Layer 2 of a small transformer language model trained on English Wikipedia (8 layers, counted from 0, width 128).
A neuron's activation on a vector x is GELU(weights . x), where the dot is the dot product.

Input weights of the MLP neurons that the questions are about. A number n stands for (n - 500) times 0.0014.
n32: 483,661,757,418,496,517,356,509,587,443,442,720,885,579,652,406,634,235,504,662,319,732,552,469,679,626,491,300,385,372,756,482,386,571,710,445,534,176,634,453,500,321,492,521,447,602,504,579,693,269,597,313,435,500,531,599,407,195,884,688,549,414,553,496,467,518,362,500,310,465,519,475,752,488,259,867,631,625,630,400,470,282,521,424,454,684,590,583,379,543,504,592,404,504,505,575,681,483,669,408,388,483,369,404,616,286,659,504,306,350,578,743,240,492,676,512,344,331,504,445,455,292,454,315,545,457,258,657
n36: 460,468,469,552,526,452,300,637,722,649,691,472,488,186,450,618,524,328,671,470,471,613,746,455,565,427,103,585,400,178,363,798,569,321,431,417,508,322,529,638,642,600,566,686,525,568,579,430,392,590,500,608,394,409,521,608,587,544,694,476,517,448,173,820,625,193,673,389,521,520,556,508,587,554,585,366,410,688,408,367,382,606,465,373,649,396,433,684,394,504,459,418,466,455,741,414,459,339,520,324,358,265,243,484,669,473,368,427,544,360,308,489,432,770,476,481,492,479,586,683,622,614,539,521,652,628,525,539
n57: 362,403,492,625,472,250,370,556,620,562,628,285,595,617,320,241,721,645,346,105,434,693,565,228,540,396,232,781,578,275,566,447,522,500,612,580,483,532,620,392,680,489,655,632,456,734,335,716,423,352,597,509,617,327,244,184,323,410,487,435,522,487,664,417,425,648,693,546,575,670,380,367,557,455,579,466,600,656,513,895,569,365,425,321,483,534,639,614,675,351,597,601,401,426,365,587,420,483,605,552,407,578,316,379,807,525,350,651,496,721,500,469,586,428,474,585,539,416,599,369,626,574,613,397,496,384,193,364
n99: 389,435,436,726,410,596,576,549,483,518,486,584,274,540,677,408,603,263,212,500,459,695,598,459,584,313,447,598,559,386,461,582,778,449,319,413,638,454,518,759,545,508,612,496,295,469,679,607,491,436,462,683,259,600,286,637,934,323,519,442,323,306,386,581,603,248,504,565,591,171,414,504,695,517,611,678,549,427,482,749,264,513,641,545,690,338,366,477,717,329,409,640,463,464,537,265,599,685,713,463,344,464,639,349,702,500,377,282,544,378,403,468,430,456,372,706,630,112,607,548,426,657,431,755,741,396,387,198
n117: 504,449,546,682,411,485,346,581,640,226,637,463,582,601,511,678,558,408,437,629,492,511,701,291,531,504,690,810,415,492,586,611,485,615,223,390,623,483,608,557,193,543,433,521,705,562,588,407,647,430,377,638,567,398,397,577,580,400,500,395,413,622,496,504,529,613,493,496,614,681,787,525,602,337,454,525,560,408,415,655,354,526,543,545,543,592,430,466,517,449,621,530,308,676,597,542,140,360,617,369,669,463,411,561,393,330,481,362,660,537,408,716,661,471,305,444,593,260,383,654,523,497,424,352,302,433,439,397
n122: 255,454,585,534,453,488,227,142,370,422,535,656,743,581,801,614,422,617,710,346,353,635,572,474,528,542,347,496,636,569,565,392,363,199,548,770,669,314,369,508,508,333,462,423,695,575,550,520,399,467,468,321,526,351,474,534,670,403,712,457,595,576,617,586,774,714,588,546,487,500,676,500,578,625,338,256,351,478,600,382,534,470,492,570,336,546,478,504,837,508,336,676,332,696,672,543,437,592,280,555,566,335,725,598,394,512,271,179,411,140,363,427,491,620,500,340,428,548,597,600,447,600,520,557,562,553,422,395
n158: 426,476,492,480,587,423,599,643,618,810,702,631,418,421,512,287,595,557,623,443,521,688,496,274,739,537,430,620,321,626,621,861,372,470,593,391,655,362,806,647,667,439,518,405,416,536,412,622,683,614,539,661,603,412,248,593,184,365,466,202,416,561,407,259,385,471,431,592,408,542,491,484,375,504,303,556,438,466,441,730,586,409,559,235,488,431,590,404,537,342,441,500,564,838,479,321,641,467,327,409,420,270,491,349,428,410,458,692,254,699,531,660,439,593,500,450,702,710,402,476,312,474,464,316,491,611,396,610
n166: 617,527,504,746,533,696,567,527,372,508,552,329,388,476,570,354,443,635,500,273,472,605,637,376,709,602,398,575,474,720,628,404,461,520,535,366,698,427,520,437,326,617,394,635,412,666,611,681,333,465,333,601,579,599,536,384,472,640,386,468,588,558,455,409,545,231,519,638,500,670,508,523,392,574,346,607,284,536,536,715,378,756,421,431,519,450,423,619,705,558,388,575,381,429,684,484,471,469,370,373,601,304,508,402,424,485,184,441,449,539,481,465,261,527,744,437,198,652,504,223,423,496,712,439,252,405,663,829
n168: 564,429,330,396,441,598,477,672,631,616,682,405,426,344,612,198,540,293,521,555,570,618,445,630,483,413,377,697,151,193,345,351,234,439,454,500,615,607,462,390,610,640,557,338,807,738,156,802,383,465,796,519,875,491,551,644,481,477,576,454,644,491,725,745,615,233,563,513,463,671,505,742,403,630,448,758,294,397,420,663,240,583,487,571,456,513,424,292,438,527,542,426,773,770,391,458,475,437,692,673,378,418,514,725,513,496,416,359,382,496,413,525,500,513,514,573,367,346,332,702,410,475,579,510,623,381,588,57
n172: 576,441,467,455,482,478,324,605,500,450,671,451,301,447,468,618,379,507,539,397,307,421,712,330,625,576,648,416,443,647,317,442,576,602,432,582,640,496,469,473,514,417,517,351,585,549,496,781,594,567,516,355,428,370,434,504,375,530,543,546,291,327,601,465,346,351,289,422,465,596,492,719,442,385,376,456,637,437,766,555,428,397,584,339,415,661,678,669,411,343,361,769,612,344,635,681,465,395,585,525,469,432,484,441,581,378,593,337,398,389,514,641,540,664,515,257,804,551,678,422,457,661,434,876,547,374,785,641
n194: 652,326,628,570,651,526,623,371,550,655,622,666,425,332,408,462,378,350,378,476,254,518,448,553,510,637,374,437,363,724,459,576,463,431,412,402,442,521,535,460,462,432,640,468,674,387,653,682,548,529,389,653,474,591,591,551,538,618,662,440,557,298,535,523,561,684,717,482,508,613,421,521,364,369,507,493,638,481,466,507,247,403,671,531,396,379,562,496,668,551,413,541,414,631,345,643,472,77,500,356,546,548,570,601,431,352,504,259,226,466,500,574,680,398,507,535,757,203,661,489,678,359,461,318,643,607,398,578
n241: 262,534,418,749,568,592,531,601,290,675,520,686,366,425,737,484,470,689,409,613,412,302,414,413,438,527,457,582,574,576,547,564,488,540,610,389,341,540,423,549,612,599,707,459,392,204,450,455,535,461,458,701,539,332,779,477,432,488,406,398,524,519,670,611,413,421,368,366,440,342,554,568,436,500,560,355,547,737,878,500,527,669,654,594,367,388,541,551,814,450,540,472,543,567,732,350,384,481,344,778,424,484,398,568,345,437,528,340,449,340,589,645,484,542,643,636,195,460,299,400,402,525,440,317,565,409,456,292
n247: 497,461,503,734,413,510,554,443,503,428,387,470,683,581,519,584,474,493,708,676,654,620,513,507,478,406,335,537,392,500,441,655,388,323,640,303,555,531,524,422,612,515,370,642,538,553,368,474,477,440,407,562,318,612,610,520,455,353,713,456,548,463,484,473,584,510,623,438,644,643,392,594,483,656,593,631,574,555,562,529,389,581,603,475,399,536,490,626,436,520,360,582,475,757,307,585,584,507,316,684,424,523,444,510,419,395,411,436,493,172,289,664,397,510,500,367,429,589,593,649,343,567,471,146,444,557,497,362
n284: 867,641,630,409,542,597,409,707,507,376,527,572,543,359,514,418,522,601,514,352,438,752,538,419,496,227,364,561,482,237,608,585,504,297,462,559,460,461,289,717,472,537,473,649,415,470,582,424,376,735,621,726,489,533,562,481,609,541,342,443,554,447,209,680,573,389,447,611,264,316,395,537,461,651,420,434,527,328,461,493,564,500,409,584,338,567,461,324,247,671,631,684,395,736,460,542,662,669,526,216,523,508,374,559,539,586,589,504,659,507,334,455,440,608,395,457,359,384,490,463,263,428,343,536,535,616,650,417
n315: 578,413,703,412,536,747,425,813,585,417,420,370,476,447,537,419,469,294,639,602,536,679,578,475,716,521,291,461,523,327,434,384,575,234,736,666,462,540,507,386,588,631,567,480,590,643,337,500,475,370,458,591,436,441,482,507,271,447,367,308,662,440,272,661,651,525,374,680,355,436,375,387,550,604,307,676,518,358,599,585,642,464,442,611,510,671,423,414,593,465,504,626,503,376,278,464,516,518,462,307,511,592,448,634,323,453,525,468,574,432,443,365,590,545,482,490,461,449,454,371,507,644,606,434,706,663,536,520
n357: 672,733,473,469,419,439,453,634,672,318,545,615,407,607,420,399,485,485,588,523,644,332,400,494,471,484,500,425,289,532,709,663,560,626,260,580,381,632,568,601,483,527,582,749,503,503,555,551,494,469,597,587,459,423,558,450,458,596,471,330,443,540,405,560,488,617,410,433,426,452,463,512,647,461,524,463,513,490,561,579,293,598,440,462,418,481,392,620,506,580,446,500,361,406,654,481,544,484,521,251,184,303,324,570,462,696,506,528,459,380,452,443,394,577,599,633,582,478,480,558,536,355,485,644,598,624,513,422
n377: 371,465,616,550,490,651,424,593,366,504,676,493,558,659,371,422,372,535,507,470,606,390,675,438,678,622,414,338,609,537,453,500,525,810,423,486,514,493,522,555,507,626,568,442,595,426,489,593,574,420,328,408,709,356,423,433,588,326,631,749,409,464,456,605,323,409,656,489,273,580,412,455,734,384,411,360,403,500,493,562,299,612,317,440,187,447,612,362,506,623,529,405,239,597,698,551,500,408,465,556,766,744,489,424,560,361,496,393,664,435,561,688,338,447,379,459,615,717,536,595,563,516,646,560,474,435,602,620
n379: 418,538,537,672,388,301,609,517,566,760,429,517,595,374,500,276,408,291,601,738,575,118,547,434,423,409,733,474,431,504,354,553,596,567,412,462,735,330,442,365,444,428,663,678,610,211,356,732,684,347,408,553,270,496,217,350,544,290,599,478,588,744,357,780,500,360,483,352,306,552,505,712,663,525,231,433,543,144,518,667,444,657,413,424,508,526,554,727,410,449,553,763,468,283,428,531,484,500,508,500,380,504,572,667,520,504,676,599,672,555,496,523,318,623,709,463,535,372,611,135,397,680,755,563,558,570,487,302
n394: 580,565,487,444,387,428,409,420,299,685,432,490,684,535,533,529,571,724,562,415,660,469,437,518,510,294,500,518,503,546,634,493,599,410,461,695,568,484,442,475,364,353,547,349,468,631,503,376,535,318,314,403,500,323,386,656,554,486,787,331,511,604,367,680,483,391,382,490,389,532,392,547,649,480,343,585,482,817,417,449,538,588,372,439,470,631,445,701,497,582,564,535,423,721,456,401,571,711,732,413,579,319,638,561,280,427,425,545,685,675,669,623,496,565,289,559,279,328,529,514,507,497,490,475,609,447,606,373
n422: 564,550,528,208,535,754,453,416,423,405,583,525,557,577,645,452,709,580,464,488,336,643,534,565,568,368,415,436,392,665,412,561,658,592,634,417,496,349,526,504,457,575,615,280,708,513,384,447,714,632,391,356,760,595,509,345,739,83,668,487,630,441,428,689,475,449,433,483,409,556,781,304,539,621,439,471,462,496,640,561,279,842,459,422,405,563,544,556,339,650,548,599,308,368,615,573,657,386,450,433,832,280,522,443,292,424,470,652,762,202,403,573,348,496,378,400,385,496,406,417,168,327,402,394,875,508,258,524
n449: 594,330,742,392,517,614,547,475,424,507,389,428,497,460,599,819,385,521,395,551,500,166,601,331,636,551,572,674,500,566,528,400,380,634,529,539,549,507,620,523,403,475,503,441,434,454,578,542,572,596,461,493,583,320,345,339,608,385,715,584,201,579,363,643,654,621,288,521,452,551,326,535,537,476,452,472,402,675,675,483,290,606,437,470,465,564,549,562,493,397,419,625,507,268,515,401,497,489,401,671,556,533,11,280,493,538,301,381,572,576,510,464,489,638,336,633,580,622,500,475,538,562,559,530,677,708,375,452
n469: 805,492,714,414,456,635,712,470,723,579,628,821,393,435,459,411,583,576,435,436,557,466,401,417,544,474,500,656,394,531,429,452,565,531,646,530,609,512,273,577,643,190,523,434,412,284,357,372,266,419,188,327,569,281,588,768,323,436,715,721,351,265,296,661,571,509,530,369,760,626,440,695,351,836,595,504,543,562,513,608,409,565,363,413,588,339,343,539,508,390,268,347,433,504,487,339,388,602,559,492,651,590,379,317,448,386,21,509,594,437,672,691,459,424,428,573,591,791,464,631,688,504,508,671,442,438,658,467
n483: 478,633,591,614,544,457,348,277,539,575,176,240,479,648,591,519,714,703,545,466,429,416,456,451,365,610,489,518,368,707,560,553,504,420,388,413,443,472,637,615,493,455,520,369,545,631,468,412,536,447,563,466,629,468,459,642,198,449,381,415,477,781,685,642,344,682,580,320,496,567,386,855,384,647,673,554,626,583,508,535,400,455,465,286,425,417,542,418,447,601,504,399,347,396,607,355,432,401,529,456,428,404,362,571,497,776,421,599,471,503,395,720,310,572,478,684,507,530,659,601,527,756,546,416,607,583,481,511

Each question shows a token from some text and the vector x that enters the MLP there. A number n stands for (n - 500) times 0.0074.

"re": 503,548,447,410,304,608,456,509,481,517,467,559,490,536,362,459,436,594,489,854,418,485,175,740,285,439,377,454,660,480,317,711,529,605,307,655,314,664,573,640,405,287,379,478,533,417,652,617,356,535,591,595,418,387,451,462,439,458,398,515,542,525,650,320,542,556,510,557,493,505,350,385,471,558,611,590,550,628,549,385,523,545,569,426,740,607,433,357,424,768,485,541,577,596,671,564,477,516,396,542,572,408,547,485,609,419,380,522,639,766,578,433,446,449,385,456,596,440,293,427,537,558,477,587,248,704,267,633
Which neuron lights up most? n357

"o": 536,569,563,391,443,608,556,462,586,547,463,463,446,538,418,525,554,454,521,796,341,439,251,564,183,347,278,622,757,503,294,585,551,627,254,598,339,659,482,689,434,394,351,474,519,494,569,590,352,469,606,564,489,366,505,444,345,438,601,652,641,572,695,310,441,502,423,583,535,529,480,411,568,385,534,656,458,594,565,339,533,544,579,435,747,603,363,349,428,695,594,565,648,493,660,540,429,594,541,458,642,427,597,513,632,440,321,571,456,672,673,415,543,509,374,404,580,431,443,384,386,582,443,573,281,679,450,595
Which two neurons fire most, strongest first? n117, n394

"ger": 477,539,395,464,451,631,539,562,556,513,489,404,515,464,449,512,445,593,629,789,321,312,229,705,360,474,373,434,657,505,298,702,532,553,305,655,351,733,618,615,311,406,294,434,545,471,673,499,350,459,589,437,358,379,427,558,464,379,466,526,628,496,675,207,489,553,493,631,474,537,419,469,434,555,587,483,559,566,514,398,532,574,599,400,631,649,312,340,389,622,495,511,632,531,634,474,470,514,558,484,570,603,747,522,719,410,396,589,534,636,538,468,279,581,453,524,630,396,326,356,530,561,465,657,350,689,332,704
Which neuron lights up most? n483

" with": 426,552,491,427,311,783,572,544,499,588,468,421,557,496,392,542,431,505,534,718,334,352,196,564,420,410,311,397,683,534,247,648,630,499,270,640,437,668,404,699,500,468,304,569,543,478,554,546,305,530,602,476,381,406,474,468,464,477,630,655,701,527,701,263,626,575,388,567,501,542,494,309,514,497,627,567,475,494,587,425,492,648,592,350,641,538,507,409,444,492,475,669,575,470,532,536,444,550,398,646,542,497,651,506,604,396,401,568,607,636,436,487,444,558,412,417,495,465,361,470,395,545,457,601,317,731,332,675
The three highest activations, in order: n247, n422, n122

" 20": 463,489,518,494,395,647,551,464,622,539,388,442,434,442,469,421,509,619,596,760,376,340,268,686,439,425,359,354,874,396,183,668,563,667,338,582,380,717,517,691,445,452,388,526,547,534,453,538,266,468,543,434,414,454,486,501,455,503,550,523,703,507,656,306,562,498,514,589,560,519,517,403,398,483,559,636,474,602,511,347,527,572,651,444,642,577,450,449,481,481,508,676,590,574,654,616,416,639,494,647,627,462,681,478,569,382,395,447,527,568,601,303,412,486,384,400,551,486,204,428,410,568,372,405,299,680,347,721
Which neuron fires most, and how strongly? n247, at about 0.18

"th": 489,653,472,440,401,694,601,510,602,558,458,344,585,449,423,485,515,463,582,691,345,399,201,516,185,447,371,473,728,476,278,680,480,605,208,664,415,651,602,541,426,302,447,399,605,458,587,532,420,444,597,452,449,428,534,436,492,447,588,503,623,491,701,299,446,585,557,689,503,553,495,480,451,481,602,488,561,607,607,356,584,504,551,436,666,470,409,396,365,559,418,590,526,524,586,622,423,601,512,514,557,402,580,597,637,372,396,643,574,647,684,452,390,592,431,526,556,554,305,394,390,579,385,549,251,672,314,672
Which neuron fires most, and how strongly? n483, at about 0.29

" a": 502,535,510,436,364,726,565,458,521,574,452,366,549,399,456,432,495,483,453,745,422,492,240,579,381,444,314,466,697,424,250,625,559,632,290,580,368,698,487,732,476,389,395,382,533,546,576,602,386,490,580,479,344,372,449,519,401,352,507,720,654,594,700,326,535,584,394,675,456,473,419,394,505,361,586,694,481,588,547,464,461,670,597,372,780,562,440,338,548,504,535,651,632,521,568,575,382,592,439,563,550,461,645,526,664,441,360,559,592,583,596,494,463,539,358,444,582,447,502,459,443,557,477,440,259,604,294,690
Which two neurons fire most, strongest first? n99, n57

" As": 422,525,454,386,356,671,488,425,601,433,380,436,494,356,490,520,434,574,389,785,360,327,218,630,546,452,379,641,635,298,282,658,560,615,355,619,317,665,529,728,483,362,499,513,599,478,645,570,399,498,564,528,346,386,596,499,448,521,525,590,653,530,691,271,486,692,505,500,378,483,403,391,439,385,524,520,456,589,512,289,513,620,679,379,658,538,443,400,451,520,501,628,574,492,651,583,407,654,552,590,630,475,543,570,657,464,530,524,554,636,467,387,491,560,388,517,594,441,387,383,467,547,483,593,232,758,297,740
Which neuron fires most, and how strongly? n449, at about 0.54

"31": 496,513,513,504,411,595,567,477,622,584,437,441,471,489,426,500,541,667,555,839,414,384,324,678,429,457,283,451,883,454,233,653,598,588,347,610,307,739,635,660,381,306,298,572,625,460,530,555,260,502,591,443,481,457,513,496,477,461,523,505,615,483,721,335,625,396,487,596,523,504,487,427,356,488,555,531,384,637,505,429,585,509,533,435,578,552,477,476,452,530,456,611,589,561,606,628,373,615,414,615,620,458,701,499,541,468,361,505,547,615,514,353,404,495,447,534,540,438,175,285,393,498,400,471,301,566,341,792
Which two neurons fire most, strongest first? n166, n241

" Le": 385,559,475,350,406,682,591,413,650,531,472,331,429,391,575,534,423,531,472,869,405,497,329,628,453,513,353,498,734,423,310,648,560,576,315,607,289,669,544,662,436,301,290,667,542,573,523,685,409,440,568,582,370,389,460,545,420,438,478,615,751,521,553,355,510,555,525,579,343,527,416,367,451,490,489,556,562,535,523,285,459,558,585,498,743,574,433,313,353,614,504,676,639,517,635,548,459,614,537,507,551,484,553,577,678,354,386,571,490,694,602,482,444,475,366,350,529,521,351,472,442,581,402,503,269,724,340,632
The three highest activations, in order: n315, n284, n32

" ": 472,446,536,488,359,635,537,475,596,626,477,377,423,426,434,492,362,562,668,643,334,369,235,567,339,435,281,353,771,424,266,681,570,600,267,582,407,709,453,697,459,354,382,524,628,522,559,572,338,484,622,537,378,395,441,465,411,494,482,587,612,471,625,349,492,616,487,641,425,534,461,365,432,397,555,609,514,526,516,453,607,626,638,408,707,574,441,435,415,555,546,688,672,558,624,549,447,595,373,693,633,562,658,379,592,403,380,611,399,640,550,454,410,522,376,509,551,569,420,485,509,591,447,483,318,736,278,613
Which neuron lights up most? n158

",": 462,578,534,452,415,796,560,485,576,563,477,440,517,432,412,561,410,686,535,811,412,395,318,542,478,399,288,405,805,437,276,708,545,645,364,571,474,689,544,642,436,330,316,446,596,444,501,661,321,534,590,452,330,395,476,422,462,375,600,586,652,475,618,360,584,458,468,602,506,489,424,414,455,490,603,623,445,549,535,345,555,583,629,423,545,510,573,469,387,570,463,664,576,595,639,535,397,631,508,596,570,513,689,588,609,404,364,543,426,571,594,452,452,418,445,472,620,426,240,309,385,518,386,438,259,581,309,653
Which neuron lights up most? n247

" Ar": 437,442,465,406,336,720,524,411,549,499,438,413,448,437,515,563,384,678,532,784,326,357,196,643,495,392,408,545,720,441,364,670,491,622,325,583,311,691,407,730,488,521,412,536,491,475,509,529,410,387,642,535,437,404,488,394,379,391,491,644,595,563,693,351,515,661,399,639,384,471,453,452,364,466,534,593,579,565,608,280,529,625,639,445,787,564,349,314,471,528,445,638,653,500,608,527,447,570,501,515,552,502,670,563,639,356,500,598,573,439,565,391,423,597,324,446,593,496,362,397,502,553,471,508,290,772,425,748
Which neuron lights up most? n241

" \"": 440,521,537,459,322,651,553,521,551,661,454,315,551,377,390,551,396,507,543,729,410,456,310,607,446,431,319,550,783,421,245,641,535,587,254,573,339,675,473,748,423,493,320,413,600,571,583,586,439,486,503,457,401,357,488,410,395,398,521,702,651,523,542,310,604,488,530,576,453,560,469,292,526,480,591,529,533,590,577,339,613,682,687,433,817,550,401,333,356,543,493,681,625,462,615,470,374,638,350,563,527,502,530,503,660,414,430,561,493,547,603,427,460,579,325,378,519,582,445,549,507,592,439,494,325,671,388,703
Which two neurons fire most, strongest first? n36, n449

" Jack": 495,558,486,469,396,778,506,531,631,428,498,273,456,385,410,528,483,561,654,737,349,380,223,705,457,459,335,534,646,527,323,649,536,557,402,604,312,702,546,562,403,489,232,473,552,563,493,484,332,450,606,493,421,423,441,459,419,447,525,601,692,476,707,294,587,546,474,590,495,510,399,348,373,471,580,523,579,587,557,397,642,543,671,435,589,534,309,340,345,558,421,592,582,431,653,494,422,551,645,495,620,594,636,560,710,401,428,632,486,608,553,528,364,519,341,431,517,501,455,450,399,642,476,530,282,813,344,678
Which two neurons fire most, strongest first? n315, n483

" he": 588,601,436,383,405,693,586,496,575,602,414,442,626,455,415,522,517,509,507,789,401,515,386,557,335,492,358,538,621,476,235,681,535,639,315,587,287,630,504,570,463,358,430,435,576,619,537,630,317,516,585,477,337,427,437,414,428,517,645,641,616,462,724,336,572,555,456,599,462,483,414,316,428,528,584,565,542,539,580,372,488,637,596,387,739,398,424,275,422,548,494,644,573,627,544,524,358,669,451,604,715,595,619,457,653,267,386,543,548,631,589,537,453,420,355,377,607,429,358,439,433,656,380,470,260,645,366,607
Which two neurons fire most, strongest first? n469, n247

"ed": 506,600,470,472,402,777,486,469,470,714,502,416,533,402,456,449,549,513,565,702,391,372,187,664,361,437,357,483,753,413,251,611,500,625,318,578,421,629,446,597,406,324,331,605,534,468,570,585,246,547,507,430,416,490,397,413,427,472,535,643,703,559,667,272,587,567,536,589,367,623,492,379,569,525,666,518,561,629,487,269,549,422,514,393,621,608,488,376,464,598,449,573,634,405,497,568,323,562,493,579,677,456,710,509,649,460,508,570,547,611,486,450,337,535,409,472,663,454,447,298,503,636,484,484,281,639,373,619
Which neuron fires most, and how strongly? n379, at about 0.22

" work": 572,543,431,406,377,657,501,562,593,679,446,299,538,450,368,413,472,476,575,786,350,389,357,641,412,439,307,455,748,504,228,590,596,560,271,646,361,517,565,668,450,444,267,414,513,589,520,517,395,494,557,505,377,508,379,419,434,540,622,699,663,511,607,301,582,610,510,563,497,562,555,285,398,482,583,551,467,526,416,404,532,645,639,399,625,582,397,295,392,584,538,599,616,441,568,615,399,578,421,523,676,511,639,583,537,326,404,596,523,651,602,453,424,597,409,373,605,589,462,463,344,612,527,562,328,680,276,717
Which neuron fires most, and how strongly? n422, at about 0.41

"u": 478,516,527,400,469,620,581,369,599,579,412,623,376,550,416,505,494,538,603,928,311,370,348,651,383,352,347,392,837,562,263,699,492,499,344,575,428,724,355,666,384,328,435,530,441,467,567,552,233,510,607,526,422,417,483,446,410,526,624,727,666,481,641,262,525,594,455,520,473,541,451,299,453,360,588,626,438,594,525,375,555,609,613,431,710,537,451,320,367,537,464,554,602,506,688,630,375,610,543,441,552,462,621,566,564,435,414,566,477,621,614,584,514,519,407,397,595,421,241,418,485,592,519,501,325,636,412,626
Which neuron lights up most? n469

" Pla": 451,448,483,410,367,620,407,534,583,566,415,324,566,416,493,493,502,653,446,854,384,365,248,630,411,357,398,570,640,495,294,591,554,526,347,691,322,641,615,664,505,363,396,464,441,473,505,621,392,418,558,606,423,377,347,392,421,464,403,578,654,487,663,292,549,638,512,595,408,588,466,384,412,467,534,575,540,692,550,267,458,622,558,512,727,570,520,317,587,575,480,497,548,584,569,488,467,555,526,645,605,497,691,570,665,383,376,583,530,648,649,530,362,439,364,285,485,441,452,408,603,529,438,676,300,760,245,740
Which two neurons fire most, strongest first? n57, n394

" and": 482,589,506,442,427,845,563,461,507,548,497,406,564,376,330,573,394,587,446,754,303,382,322,580,337,508,317,494,663,447,230,708,565,651,380,594,435,669,528,665,479,404,398,470,512,432,498,672,321,555,609,501,364,425,467,463,423,382,567,583,615,539,685,249,568,530,415,565,504,538,529,290,483,492,577,575,522,509,506,346,505,574,516,403,622,591,497,270,355,581,508,620,532,570,595,519,449,614,345,711,601,461,612,537,592,445,408,578,507,543,494,544,400,495,449,457,589,461,332,370,416,664,496,535,331,663,348,741
The three highest activations, in order: n422, n377, n449

" to": 452,618,459,308,286,780,584,554,490,609,439,438,521,440,321,582,447,563,531,792,331,406,335,532,327,474,325,462,719,479,291,625,583,642,271,620,407,613,503,645,400,414,394,506,579,477,510,595,331,527,562,532,319,462,448,510,432,512,585,596,734,570,648,317,604,629,441,629,515,563,481,463,529,539,648,588,455,451,466,407,503,528,451,415,737,597,395,368,505,465,489,608,588,451,587,619,405,608,397,655,630,490,611,497,718,489,434,561,525,539,506,550,300,451,369,432,567,517,391,355,369,607,475,496,287,654,287,623
Which neuron lights up most? n379

".": 517,512,462,513,416,716,639,479,496,558,482,344,531,462,418,558,424,614,463,796,281,519,367,512,454,520,359,364,714,558,199,680,631,620,320,538,347,759,546,660,399,377,303,482,571,450,525,578,380,541,533,416,356,357,481,400,467,448,533,620,639,495,638,335,503,473,576,616,485,689,385,402,478,446,600,588,418,591,653,366,473,611,507,434,597,525,510,299,480,599,563,647,603,394,619,485,485,600,423,567,605,392,595,539,695,364,478,581,371,602,596,479,369,522,354,430,566,507,332,381,404,687,526,573,261,635,416,667
Which two neurons fire most, strongest first? n377, n172

"ri": 529,563,511,518,398,622,477,475,516,499,443,401,498,616,452,504,427,644,555,792,404,474,207,652,385,403,344,565,626,397,266,699,531,617,341,625,207,729,641,732,364,281,315,532,495,415,552,606,340,622,610,506,407,424,420,399,475,466,537,555,652,508,648,346,435,553,500,626,393,564,423,366,521,474,540,587,542,553,491,398,423,571,600,492,706,629,415,386,382,674,502,461,699,539,640,617,416,634,477,464,496,495,713,445,675,467,383,561,576,721,521,482,404,507,367,440,555,397,219,338,537,601,510,521,344,573,292,589
Which two neurons fire most, strongest first? n357, n284

"ve": 502,483,469,465,402,568,545,510,603,478,463,471,550,383,500,488,481,553,506,828,390,459,228,790,261,558,314,464,705,461,246,640,548,681,311,711,305,655,607,607,369,244,388,406,475,401,653,600,287,529,538,515,438,370,517,560,405,425,456,640,558,491,650,244,524,593,460,535,532,582,312,410,471,517,557,551,514,560,578,390,589,589,583,326,627,664,448,423,460,599,448,522,593,603,590,544,499,565,524,500,581,499,731,520,683,412,372,495,572,651,631,547,382,454,472,518,541,413,355,328,530,549,455,538,307,722,250,680
Which neuron fires most, and how strongly? n194, at about 0.3

"i": 455,599,509,493,423,649,523,405,615,529,482,471,500,548,432,608,551,604,560,865,344,314,314,610,293,280,327,567,726,427,303,692,584,516,343,566,317,642,526,690,342,353,429,468,540,480,541,531,320,509,572,527,450,351,495,504,406,376,649,597,615,404,678,311,506,639,445,560,412,504,412,379,486,357,542,648,522,651,520,368,457,624,684,338,660,536,392,366,446,629,542,514,636,527,708,586,400,592,552,535,524,457,642,537,528,504,321,565,528,742,685,463,475,521,354,483,562,427,340,374,453,643,440,584,332,466,251,697
The three highest activations, in order: n394, n117, n483

"y": 466,601,412,514,369,633,584,441,587,476,482,406,471,485,468,513,459,601,542,707,345,324,267,669,159,497,289,594,770,454,321,639,535,537,321,716,300,657,633,628,388,300,413,408,558,463,618,564,271,489,599,505,358,400,522,540,481,452,594,618,606,588,651,281,487,585,507,589,436,499,413,458,533,495,501,573,614,512,627,395,444,594,610,361,579,602,400,369,479,589,499,542,528,574,640,626,425,615,506,477,567,362,692,522,560,420,406,592,554,672,643,454,428,546,305,450,583,363,415,396,495,574,484,661,321,590,243,676
The three highest activations, in order: n394, n483, n122

" 19": 481,395,552,552,432,685,469,484,595,587,410,434,460,472,410,433,500,508,463,794,361,235,230,580,404,424,359,359,900,470,207,603,494,678,334,599,315,679,466,711,550,444,371,498,474,539,509,542,350,513,565,433,439,416,438,384,483,532,549,599,630,529,697,266,515,519,545,518,474,551,478,351,420,508,485,640,471,601,533,372,539,584,604,439,754,665,411,392,453,444,530,718,597,538,653,608,403,658,474,627,642,608,626,464,632,356,445,487,480,615,574,362,378,576,381,469,575,536,325,381,449,604,439,546,282,546,422,669
Which neuron fires most, and how strongly? n377, at about 0.24

" re": 457,510,448,393,365,656,456,497,451,586,377,454,554,493,477,455,394,580,481,825,348,438,233,682,414,510,317,391,639,403,192,695,546,634,304,588,390,622,541,690,470,416,389,522,590,493,638,607,385,568,612,610,365,429,451,453,406,435,477,616,679,528,604,255,564,621,500,609,388,571,416,298,461,529,635,562,507,607,532,319,410,600,555,398,716,563,493,398,444,509,537,646,581,438,596,505,388,605,432,577,636,536,667,411,591,376,358,572,563,675,512,392,510,531,399,394,596,569,327,500,555,561,485,540,313,632,314,681
Which neuron fires most, and how strongly? n449, at about 0.1

" Sha": 393,545,533,396,422,689,492,507,646,506,356,379,496,409,377,522,434,623,423,809,461,413,395,645,427,306,369,592,703,439,300,621,610,509,303,666,332,645,604,736,372,355,307,471,556,423,521,616,359,471,562,563,479,413,510,475,374,397,504,670,674,484,674,263,551,571,535,610,377,481,378,332,338,482,435,533,529,616,501,240,521,619,652,503,638,639,419,358,469,536,453,655,522,554,593,550,383,628,435,495,563,377,687,535,671,434,412,594,619,560,547,571,580,644,350,426,525,425,358,409,481,547,486,583,316,780,330,703
Which two neurons fire most, strongest first? n284, n315

" week": 549,568,474,340,331,583,377,596,462,628,433,458,586,508,421,380,574,571,395,836,391,351,313,579,429,519,293,461,782,448,264,575,549,605,272,626,248,674,646,611,474,429,362,526,574,477,663,637,352,495,627,480,505,446,420,366,419,533,557,582,582,583,652,292,609,614,530,589,465,612,510,356,380,382,557,580,417,530,532,394,527,565,631,489,696,573,535,327,444,399,473,588,544,526,486,510,379,597,361,594,622,539,689,509,647,404,429,545,481,649,645,425,511,488,360,383,528,547,305,403,426,613,452,579,293,783,386,674
Which neuron lights up most? n57